Layer 2 of a small transformer language model trained on English Wikipedia (16 layers, counted from 0, width 128).
A neuron's activation on a vector x is GELU(gate . x) times (in . x), where the dot is the dot product.

Input weights of the MLP neurons that the questions are about. A number n stands for (n - 128) times 0.0054.
n151 gate: 121, 196, 174, 137, 218, 149, 120, 135, 137, 137, 123, 139, 112, 143, 113, 124, 98, 168, 110, 125, 159, 137, 51, 158, 182, 175, 194, 111, 174, 64, 142, 74, 148, 111, 124, 166, 131, 150, 78, 100, 183, 55, 170, 69, 87, 63, 60, 105, 162, 118, 157, 47, 111, 158, 138, 67, 177, 139, 131, 119, 165, 106, 124, 170, 116, 168, 115, 170, 183, 155, 159, 170, 157, 139, 124, 79, 164, 115, 124, 109, 156, 167, 126, 80, 137, 141, 137, 166, 172, 61, 160, 140, 110, 167, 83, 134, 115, 99, 192, 107, 124, 167, 145, 121, 118, 169, 118, 183, 136, 159, 139, 189, 105, 131, 151, 157, 154, 95, 95, 141, 199, 177, 178, 123, 109, 131, 106, 94
n164 gate: 141, 107, 132, 105, 150, 166, 89, 151, 61, 176, 104, 99, 148, 125, 132, 135, 197, 118, 156, 133, 184, 123, 107, 94, 99, 126, 118, 71, 148, 124, 79, 83, 108, 178, 105, 133, 103, 116, 131, 157, 105, 152, 153, 140, 118, 107, 199, 164, 107, 81, 106, 118, 114, 73, 170, 136, 112, 117, 158, 85, 123, 110, 104, 107, 134, 129, 130, 123, 165, 153, 126, 125, 148, 130, 112, 102, 108, 106, 68, 64, 98, 124, 134, 109, 106, 133, 137, 122, 133, 103, 112, 106, 132, 82, 85, 117, 73, 94, 123, 151, 177, 156, 129, 75, 91, 124, 113, 83, 178, 112, 151, 100, 112, 173, 165, 154, 171, 110, 103, 107, 94, 95, 69, 115, 95, 132, 141, 112
n176 gate: 219, 151, 157, 67, 99, 116, 168, 134, 159, 106, 134, 121, 117, 160, 171, 135, 163, 119, 127, 122, 137, 116, 124, 59, 185, 73, 79, 110, 109, 153, 99, 119, 113, 169, 172, 131, 125, 116, 124, 105, 99, 121, 133, 171, 141, 163, 185, 115, 114, 76, 84, 127, 125, 106, 226, 127, 116, 105, 90, 173, 160, 83, 127, 173, 125, 133, 160, 174, 97, 99, 159, 19, 130, 86, 139, 160, 216, 147, 137, 132, 58, 118, 103, 162, 88, 155, 126, 98, 186, 153, 114, 93, 129, 173, 143, 102, 128, 117, 158, 61, 147, 200, 170, 149, 41, 130, 86, 127, 162, 134, 96, 143, 66, 113, 158, 150, 93, 165, 171, 111, 106, 148, 163, 112, 106, 64, 112, 82
n458 gate: 147, 65, 221, 173, 163, 102, 172, 130, 121, 199, 105, 111, 121, 141, 177, 98, 96, 72, 93, 192, 155, 103, 159, 162, 108, 103, 53, 148, 73, 126, 157, 119, 86, 189, 102, 101, 64, 140, 154, 101, 94, 140, 164, 77, 82, 109, 89, 101, 91, 166, 166, 127, 168, 104, 135, 155, 177, 169, 96, 114, 127, 47, 54, 88, 82, 141, 153, 144, 111, 177, 124, 119, 193, 169, 118, 168, 70, 105, 113, 189, 157, 106, 178, 109, 100, 154, 121, 165, 138, 131, 19, 170, 112, 105, 156, 152, 127, 152, 145, 120, 122, 50, 186, 147, 134, 100, 91, 92, 121, 175, 108, 161, 184, 164, 158, 142, 118, 133, 192, 62, 125, 181, 159, 141, 113, 118, 195, 146
n151 in: 96, 150, 131, 118, 158, 110, 173, 140, 163, 145, 72, 172, 99, 179, 78, 167, 120, 170, 151, 131, 144, 112, 91, 97, 128, 180, 145, 85, 157, 119, 129, 121, 149, 112, 150, 122, 156, 195, 100, 109, 178, 76, 104, 80, 92, 104, 61, 100, 134, 104, 106, 57, 137, 215, 152, 84, 142, 143, 171, 142, 136, 138, 77, 215, 117, 160, 168, 179, 155, 77, 169, 140, 114, 132, 62, 107, 140, 127, 108, 148, 140, 181, 97, 111, 199, 104, 87, 200, 121, 30, 131, 113, 6, 147, 107, 126, 99, 105, 141, 130, 151, 102, 176, 99, 122, 175, 139, 153, 124, 131, 130, 221, 95, 95, 142, 163, 128, 109, 143, 129, 195, 145, 153, 142, 105, 149, 157, 63
n164 in: 158, 92, 123, 61, 154, 167, 137, 159, 32, 175, 135, 115, 109, 35, 98, 150, 118, 143, 118, 136, 178, 89, 127, 139, 119, 140, 100, 81, 107, 87, 47, 147, 89, 128, 127, 121, 106, 118, 90, 162, 158, 158, 139, 175, 131, 130, 117, 222, 101, 135, 67, 167, 66, 85, 193, 123, 193, 122, 120, 147, 136, 129, 172, 134, 120, 100, 175, 154, 151, 112, 93, 174, 172, 162, 123, 110, 159, 118, 58, 112, 158, 89, 150, 80, 139, 159, 57, 142, 117, 126, 101, 63, 126, 117, 105, 155, 43, 144, 133, 157, 155, 146, 123, 103, 107, 102, 98, 132, 133, 219, 192, 127, 77, 149, 153, 150, 179, 100, 103, 101, 88, 80, 108, 105, 127, 132, 115, 123
n176 in: 215, 159, 155, 105, 79, 93, 161, 161, 150, 82, 137, 141, 131, 165, 152, 82, 136, 108, 130, 121, 142, 110, 141, 84, 175, 90, 119, 153, 95, 147, 77, 110, 123, 174, 177, 181, 115, 109, 93, 106, 106, 131, 122, 199, 181, 146, 192, 71, 90, 116, 92, 118, 78, 101, 158, 153, 94, 111, 115, 166, 155, 83, 92, 120, 108, 180, 133, 190, 134, 140, 191, 37, 151, 73, 165, 213, 204, 148, 121, 189, 81, 112, 80, 132, 92, 138, 153, 86, 160, 135, 99, 81, 169, 209, 175, 76, 82, 98, 145, 90, 111, 197, 164, 147, 43, 125, 58, 93, 125, 134, 193, 107, 85, 166, 148, 118, 138, 153, 188, 87, 134, 161, 135, 122, 90, 63, 106, 105
n458 in: 189, 100, 229, 167, 103, 122, 221, 150, 141, 154, 109, 153, 156, 176, 132, 87, 155, 112, 118, 185, 157, 110, 155, 134, 108, 115, 98, 165, 46, 164, 183, 88, 152, 150, 82, 70, 63, 144, 127, 78, 104, 122, 159, 126, 20, 109, 120, 152, 101, 169, 131, 139, 146, 160, 150, 142, 150, 170, 130, 114, 105, 87, 101, 144, 73, 165, 144, 106, 121, 152, 120, 117, 124, 161, 134, 183, 106, 127, 127, 166, 135, 142, 190, 105, 80, 121, 135, 137, 103, 106, 18, 155, 135, 173, 117, 115, 136, 158, 200, 92, 92, 74, 150, 107, 126, 110, 71, 112, 129, 147, 158, 148, 183, 131, 127, 159, 108, 148, 167, 95, 146, 206, 178, 91, 161, 132, 134, 147

Each question shows a token from some text and the vector x that enters the MLP there. A number n stands for (n - 128) times 0.055.

"r": 143, 119, 124, 144, 111, 124, 95, 157, 128, 149, 95, 132, 143, 135, 128, 126, 139, 152, 107, 118, 130, 135, 121, 97, 125, 116, 142, 149, 142, 110, 146, 133, 129, 128, 118, 105, 103, 134, 131, 121, 66, 139, 128, 164, 126, 131, 125, 108, 109, 98, 118, 110, 112, 101, 148, 162, 108, 154, 131, 114, 151, 109, 120, 182, 139, 139, 129, 142, 98, 146, 146, 173, 121, 103, 129, 123, 93, 105, 136, 149, 126, 149, 134, 122, 117, 114, 104, 114, 127, 143, 106, 168, 114, 136, 125, 133, 139, 118, 141, 95, 144, 141, 111, 168, 119, 128, 131, 126, 145, 165, 141, 98, 109, 128, 124, 121, 143, 128, 124, 124, 142, 129, 128, 91, 136, 167, 160, 144
Which neuron lights up most? n458

"o": 142, 135, 115, 140, 139, 115, 91, 126, 132, 117, 103, 105, 140, 126, 113, 135, 144, 102, 100, 133, 142, 119, 131, 103, 91, 151, 141, 129, 131, 128, 120, 125, 125, 120, 115, 159, 100, 134, 116, 117, 81, 125, 147, 122, 117, 95, 147, 116, 123, 113, 109, 124, 126, 118, 148, 124, 112, 138, 125, 111, 145, 115, 122, 193, 123, 125, 148, 140, 143, 117, 144, 164, 111, 132, 104, 120, 118, 106, 125, 174, 131, 146, 132, 122, 119, 137, 111, 117, 131, 111, 101, 135, 156, 134, 125, 136, 88, 107, 122, 119, 126, 100, 132, 151, 105, 133, 132, 151, 114, 140, 126, 134, 119, 121, 141, 157, 116, 137, 148, 135, 149, 139, 122, 79, 128, 119, 135, 159
The most active neuron and its activation: n151, at about 12

" ": 141, 97, 134, 115, 106, 137, 101, 122, 122, 128, 115, 114, 159, 156, 128, 130, 117, 139, 129, 164, 144, 144, 120, 89, 139, 147, 131, 134, 119, 100, 128, 150, 111, 137, 137, 137, 109, 126, 103, 136, 76, 126, 144, 91, 131, 95, 203, 148, 96, 112, 118, 108, 135, 95, 123, 109, 108, 151, 114, 138, 170, 132, 140, 193, 136, 133, 139, 153, 152, 115, 111, 144, 146, 128, 134, 133, 148, 121, 120, 128, 124, 136, 131, 123, 124, 131, 158, 101, 119, 129, 110, 134, 140, 138, 167, 141, 139, 133, 103, 136, 145, 103, 118, 140, 137, 151, 115, 132, 137, 116, 119, 122, 121, 110, 130, 130, 117, 120, 121, 113, 129, 149, 128, 109, 131, 158, 128, 131
The two highest activations, in order: n176, n164

"k": 140, 126, 128, 124, 132, 123, 112, 154, 133, 129, 79, 111, 120, 161, 158, 129, 150, 138, 135, 138, 128, 116, 124, 117, 110, 142, 131, 117, 155, 105, 135, 143, 131, 123, 129, 125, 107, 135, 90, 124, 83, 121, 126, 145, 129, 133, 194, 133, 105, 104, 107, 76, 120, 110, 115, 98, 122, 145, 101, 143, 137, 99, 111, 152, 107, 137, 141, 143, 120, 122, 145, 153, 124, 146, 153, 96, 124, 118, 127, 157, 131, 140, 141, 105, 120, 130, 100, 116, 119, 114, 94, 121, 131, 112, 145, 113, 103, 100, 165, 120, 121, 126, 122, 159, 103, 135, 129, 123, 104, 130, 132, 118, 123, 118, 131, 140, 105, 111, 111, 148, 138, 139, 122, 161, 147, 136, 139, 143
The three highest activations, in order: n176, n151, n458

"or": 150, 116, 120, 139, 111, 123, 103, 143, 113, 137, 100, 115, 131, 112, 122, 123, 123, 153, 104, 145, 125, 126, 122, 104, 126, 157, 134, 123, 125, 89, 121, 143, 136, 146, 112, 139, 120, 138, 129, 110, 94, 132, 130, 134, 104, 129, 175, 126, 100, 123, 113, 108, 143, 146, 149, 110, 118, 117, 137, 99, 177, 113, 123, 189, 135, 123, 123, 141, 142, 147, 120, 163, 124, 152, 137, 113, 115, 123, 87, 152, 139, 161, 137, 147, 132, 131, 112, 124, 126, 132, 101, 128, 146, 145, 125, 127, 121, 112, 166, 94, 130, 94, 136, 145, 101, 124, 125, 131, 115, 110, 152, 153, 109, 147, 150, 165, 137, 99, 134, 132, 139, 132, 125, 89, 128, 160, 121, 136
Which neuron lights up most? n151

"e": 148, 130, 163, 146, 91, 131, 114, 136, 131, 114, 119, 70, 130, 124, 134, 132, 157, 124, 130, 118, 126, 136, 124, 107, 117, 140, 124, 120, 132, 104, 133, 128, 153, 121, 115, 149, 121, 122, 118, 126, 102, 113, 133, 79, 115, 101, 166, 140, 109, 95, 120, 120, 124, 99, 161, 121, 99, 158, 142, 117, 160, 116, 140, 190, 150, 108, 134, 141, 113, 115, 136, 165, 134, 161, 142, 117, 119, 109, 129, 155, 142, 153, 135, 122, 128, 160, 117, 129, 121, 107, 110, 132, 154, 143, 124, 136, 112, 134, 111, 114, 120, 111, 153, 176, 146, 145, 123, 153, 116, 107, 137, 142, 135, 120, 135, 121, 119, 130, 139, 133, 144, 146, 111, 82, 160, 118, 131, 134
Which neuron lights up most? n458

" The": 117, 140, 123, 127, 175, 111, 83, 111, 131, 109, 119, 108, 137, 122, 111, 111, 137, 117, 130, 152, 128, 130, 128, 110, 124, 150, 113, 128, 111, 112, 109, 103, 135, 135, 158, 118, 90, 129, 120, 111, 110, 117, 135, 103, 117, 117, 133, 166, 133, 111, 114, 111, 110, 110, 101, 118, 97, 138, 109, 133, 136, 89, 163, 162, 135, 127, 130, 155, 103, 128, 126, 138, 117, 127, 113, 116, 140, 119, 129, 137, 86, 94, 112, 175, 111, 138, 143, 135, 128, 113, 142, 100, 118, 119, 154, 123, 138, 133, 114, 111, 111, 115, 138, 112, 143, 147, 120, 144, 90, 126, 130, 97, 154, 133, 136, 153, 143, 122, 147, 143, 125, 152, 134, 133, 131, 143, 180, 107
Which neuron lights up most? n151

"ck": 124, 143, 124, 153, 116, 113, 113, 173, 123, 100, 108, 103, 143, 141, 134, 99, 161, 133, 126, 124, 122, 107, 143, 120, 116, 118, 138, 116, 129, 117, 150, 147, 146, 102, 141, 115, 119, 114, 93, 135, 70, 129, 128, 94, 105, 158, 145, 119, 128, 119, 117, 116, 106, 138, 130, 111, 116, 181, 134, 131, 174, 140, 127, 153, 142, 129, 113, 110, 108, 122, 127, 176, 143, 141, 144, 107, 135, 119, 120, 116, 103, 148, 126, 144, 131, 131, 104, 141, 115, 104, 104, 124, 130, 153, 138, 123, 103, 120, 145, 120, 114, 160, 128, 175, 108, 124, 131, 119, 134, 155, 120, 117, 137, 167, 114, 137, 120, 151, 146, 121, 143, 120, 122, 108, 128, 128, 121, 145
Which neuron lights up most? n176

"ni": 140, 115, 139, 102, 121, 143, 116, 149, 137, 124, 97, 111, 150, 119, 141, 108, 139, 135, 114, 149, 115, 114, 136, 107, 112, 149, 126, 92, 154, 128, 120, 143, 136, 127, 119, 109, 128, 134, 128, 122, 74, 110, 143, 135, 128, 122, 154, 158, 121, 133, 129, 118, 134, 98, 124, 118, 134, 146, 117, 110, 159, 98, 133, 166, 138, 114, 142, 153, 119, 135, 144, 152, 156, 154, 138, 110, 122, 113, 98, 145, 108, 147, 134, 115, 122, 147, 95, 122, 115, 94, 132, 128, 147, 141, 125, 139, 147, 122, 157, 125, 132, 128, 134, 158, 101, 109, 133, 152, 113, 88, 139, 109, 122, 156, 149, 119, 128, 116, 142, 150, 133, 78, 147, 93, 127, 132, 118, 160
The most active neuron and its activation: n164, at about 16

" its": 114, 135, 96, 128, 143, 125, 113, 157, 135, 99, 123, 129, 119, 110, 105, 129, 131, 123, 148, 155, 145, 127, 167, 176, 138, 143, 134, 123, 130, 123, 109, 138, 142, 130, 139, 132, 98, 134, 130, 155, 95, 138, 137, 144, 117, 125, 123, 167, 145, 145, 128, 134, 130, 107, 94, 118, 108, 123, 121, 99, 133, 124, 145, 165, 99, 140, 144, 143, 95, 134, 140, 141, 142, 159, 117, 103, 123, 112, 106, 137, 105, 112, 102, 136, 102, 131, 143, 121, 98, 145, 143, 127, 127, 137, 153, 128, 118, 154, 134, 95, 137, 114, 123, 143, 149, 138, 120, 135, 117, 134, 101, 130, 165, 137, 132, 146, 138, 137, 120, 127, 133, 133, 152, 89, 122, 140, 140, 132
The two highest activations, in order: n458, n151

" was": 115, 97, 99, 116, 159, 125, 132, 181, 134, 132, 131, 121, 122, 135, 125, 142, 118, 138, 132, 177, 119, 128, 129, 101, 146, 136, 136, 170, 104, 108, 135, 121, 128, 134, 144, 135, 139, 121, 105, 121, 78, 131, 138, 117, 124, 133, 147, 144, 152, 121, 111, 122, 145, 96, 120, 117, 64, 124, 116, 85, 155, 148, 131, 152, 116, 106, 143, 121, 86, 106, 129, 151, 124, 117, 121, 123, 128, 116, 118, 108, 141, 109, 126, 116, 103, 151, 134, 122, 117, 116, 104, 117, 108, 134, 149, 142, 100, 127, 150, 108, 129, 119, 114, 161, 136, 144, 137, 126, 137, 129, 119, 117, 123, 142, 149, 129, 115, 128, 124, 140, 134, 133, 162, 81, 127, 133, 125, 146
The two highest activations, in order: n164, n458

".": 132, 136, 124, 108, 132, 129, 131, 151, 107, 131, 143, 112, 145, 116, 126, 141, 118, 128, 87, 142, 127, 143, 117, 91, 149, 157, 142, 149, 137, 100, 137, 140, 118, 136, 143, 134, 112, 118, 117, 139, 54, 140, 155, 98, 98, 124, 197, 142, 136, 127, 92, 99, 126, 108, 135, 106, 116, 132, 112, 115, 155, 104, 127, 184, 132, 178, 116, 138, 90, 133, 134, 163, 121, 136, 144, 131, 107, 130, 139, 160, 125, 132, 138, 143, 120, 130, 128, 102, 128, 146, 117, 123, 154, 120, 154, 142, 121, 131, 126, 108, 144, 116, 130, 136, 141, 152, 132, 132, 113, 108, 121, 115, 126, 119, 137, 120, 130, 142, 136, 128, 111, 149, 118, 118, 128, 124, 123, 139
The three highest activations, in order: n176, n458, n151

" inter": 153, 101, 117, 122, 124, 124, 115, 113, 144, 124, 153, 125, 114, 131, 107, 102, 121, 161, 113, 138, 123, 127, 117, 160, 127, 129, 104, 164, 123, 102, 125, 149, 134, 107, 143, 137, 102, 138, 114, 137, 88, 152, 132, 114, 118, 138, 163, 130, 97, 139, 127, 147, 139, 145, 98, 111, 107, 139, 125, 116, 156, 141, 156, 141, 155, 131, 160, 153, 105, 128, 111, 143, 137, 114, 115, 113, 114, 118, 113, 105, 126, 147, 101, 126, 128, 155, 143, 128, 111, 144, 111, 125, 161, 123, 135, 132, 128, 169, 116, 146, 161, 136, 117, 139, 150, 139, 131, 128, 124, 106, 115, 130, 123, 150, 140, 145, 153, 107, 112, 120, 132, 138, 131, 150, 96, 135, 120, 159
The three highest activations, in order: n458, n151, n176

",": 127, 132, 97, 117, 113, 136, 119, 151, 114, 149, 109, 124, 141, 147, 127, 128, 118, 124, 124, 173, 125, 150, 125, 83, 126, 195, 154, 160, 119, 98, 128, 129, 128, 123, 108, 128, 100, 123, 108, 112, 107, 113, 144, 101, 105, 140, 162, 142, 122, 118, 128, 106, 135, 112, 130, 129, 106, 148, 115, 110, 169, 109, 151, 159, 120, 131, 129, 121, 108, 120, 107, 159, 93, 127, 129, 112, 117, 104, 139, 154, 138, 159, 122, 140, 125, 131, 137, 110, 124, 129, 113, 134, 141, 126, 157, 146, 118, 132, 143, 150, 144, 101, 122, 141, 144, 145, 126, 116, 109, 116, 151, 93, 132, 138, 125, 110, 115, 141, 129, 119, 108, 143, 116, 72, 137, 114, 138, 149
The two highest activations, in order: n458, n151

"y": 138, 122, 123, 127, 116, 122, 91, 153, 118, 120, 130, 92, 123, 144, 145, 137, 135, 135, 113, 128, 104, 122, 123, 104, 109, 121, 140, 130, 163, 104, 126, 123, 148, 133, 146, 145, 127, 129, 97, 125, 58, 106, 112, 121, 87, 123, 167, 138, 118, 98, 94, 126, 119, 127, 142, 113, 99, 166, 122, 119, 177, 132, 125, 175, 122, 136, 164, 140, 159, 133, 133, 161, 127, 128, 143, 129, 102, 108, 115, 147, 117, 156, 133, 136, 130, 166, 123, 95, 126, 129, 98, 120, 146, 141, 131, 134, 137, 130, 140, 116, 132, 133, 147, 138, 100, 150, 129, 138, 122, 100, 140, 115, 106, 123, 117, 131, 123, 123, 128, 157, 128, 136, 108, 107, 125, 133, 117, 162
The most active neuron and its activation: n176, at about 15

" on": 128, 148, 100, 113, 130, 131, 91, 163, 126, 121, 144, 129, 133, 127, 138, 112, 142, 126, 130, 153, 128, 133, 162, 115, 154, 121, 153, 160, 136, 107, 138, 125, 143, 112, 121, 150, 115, 138, 116, 118, 107, 131, 144, 112, 116, 109, 160, 137, 129, 108, 129, 119, 130, 128, 98, 90, 104, 131, 138, 132, 137, 138, 164, 139, 115, 118, 137, 153, 104, 148, 134, 140, 104, 133, 119, 104, 145, 127, 142, 118, 141, 142, 127, 134, 111, 125, 146, 107, 107, 131, 109, 87, 135, 104, 179, 126, 138, 162, 132, 110, 155, 105, 143, 134, 139, 148, 136, 126, 95, 128, 137, 110, 120, 135, 142, 153, 147, 127, 122, 142, 129, 137, 146, 93, 140, 132, 114, 147
Which neuron lights up most? n164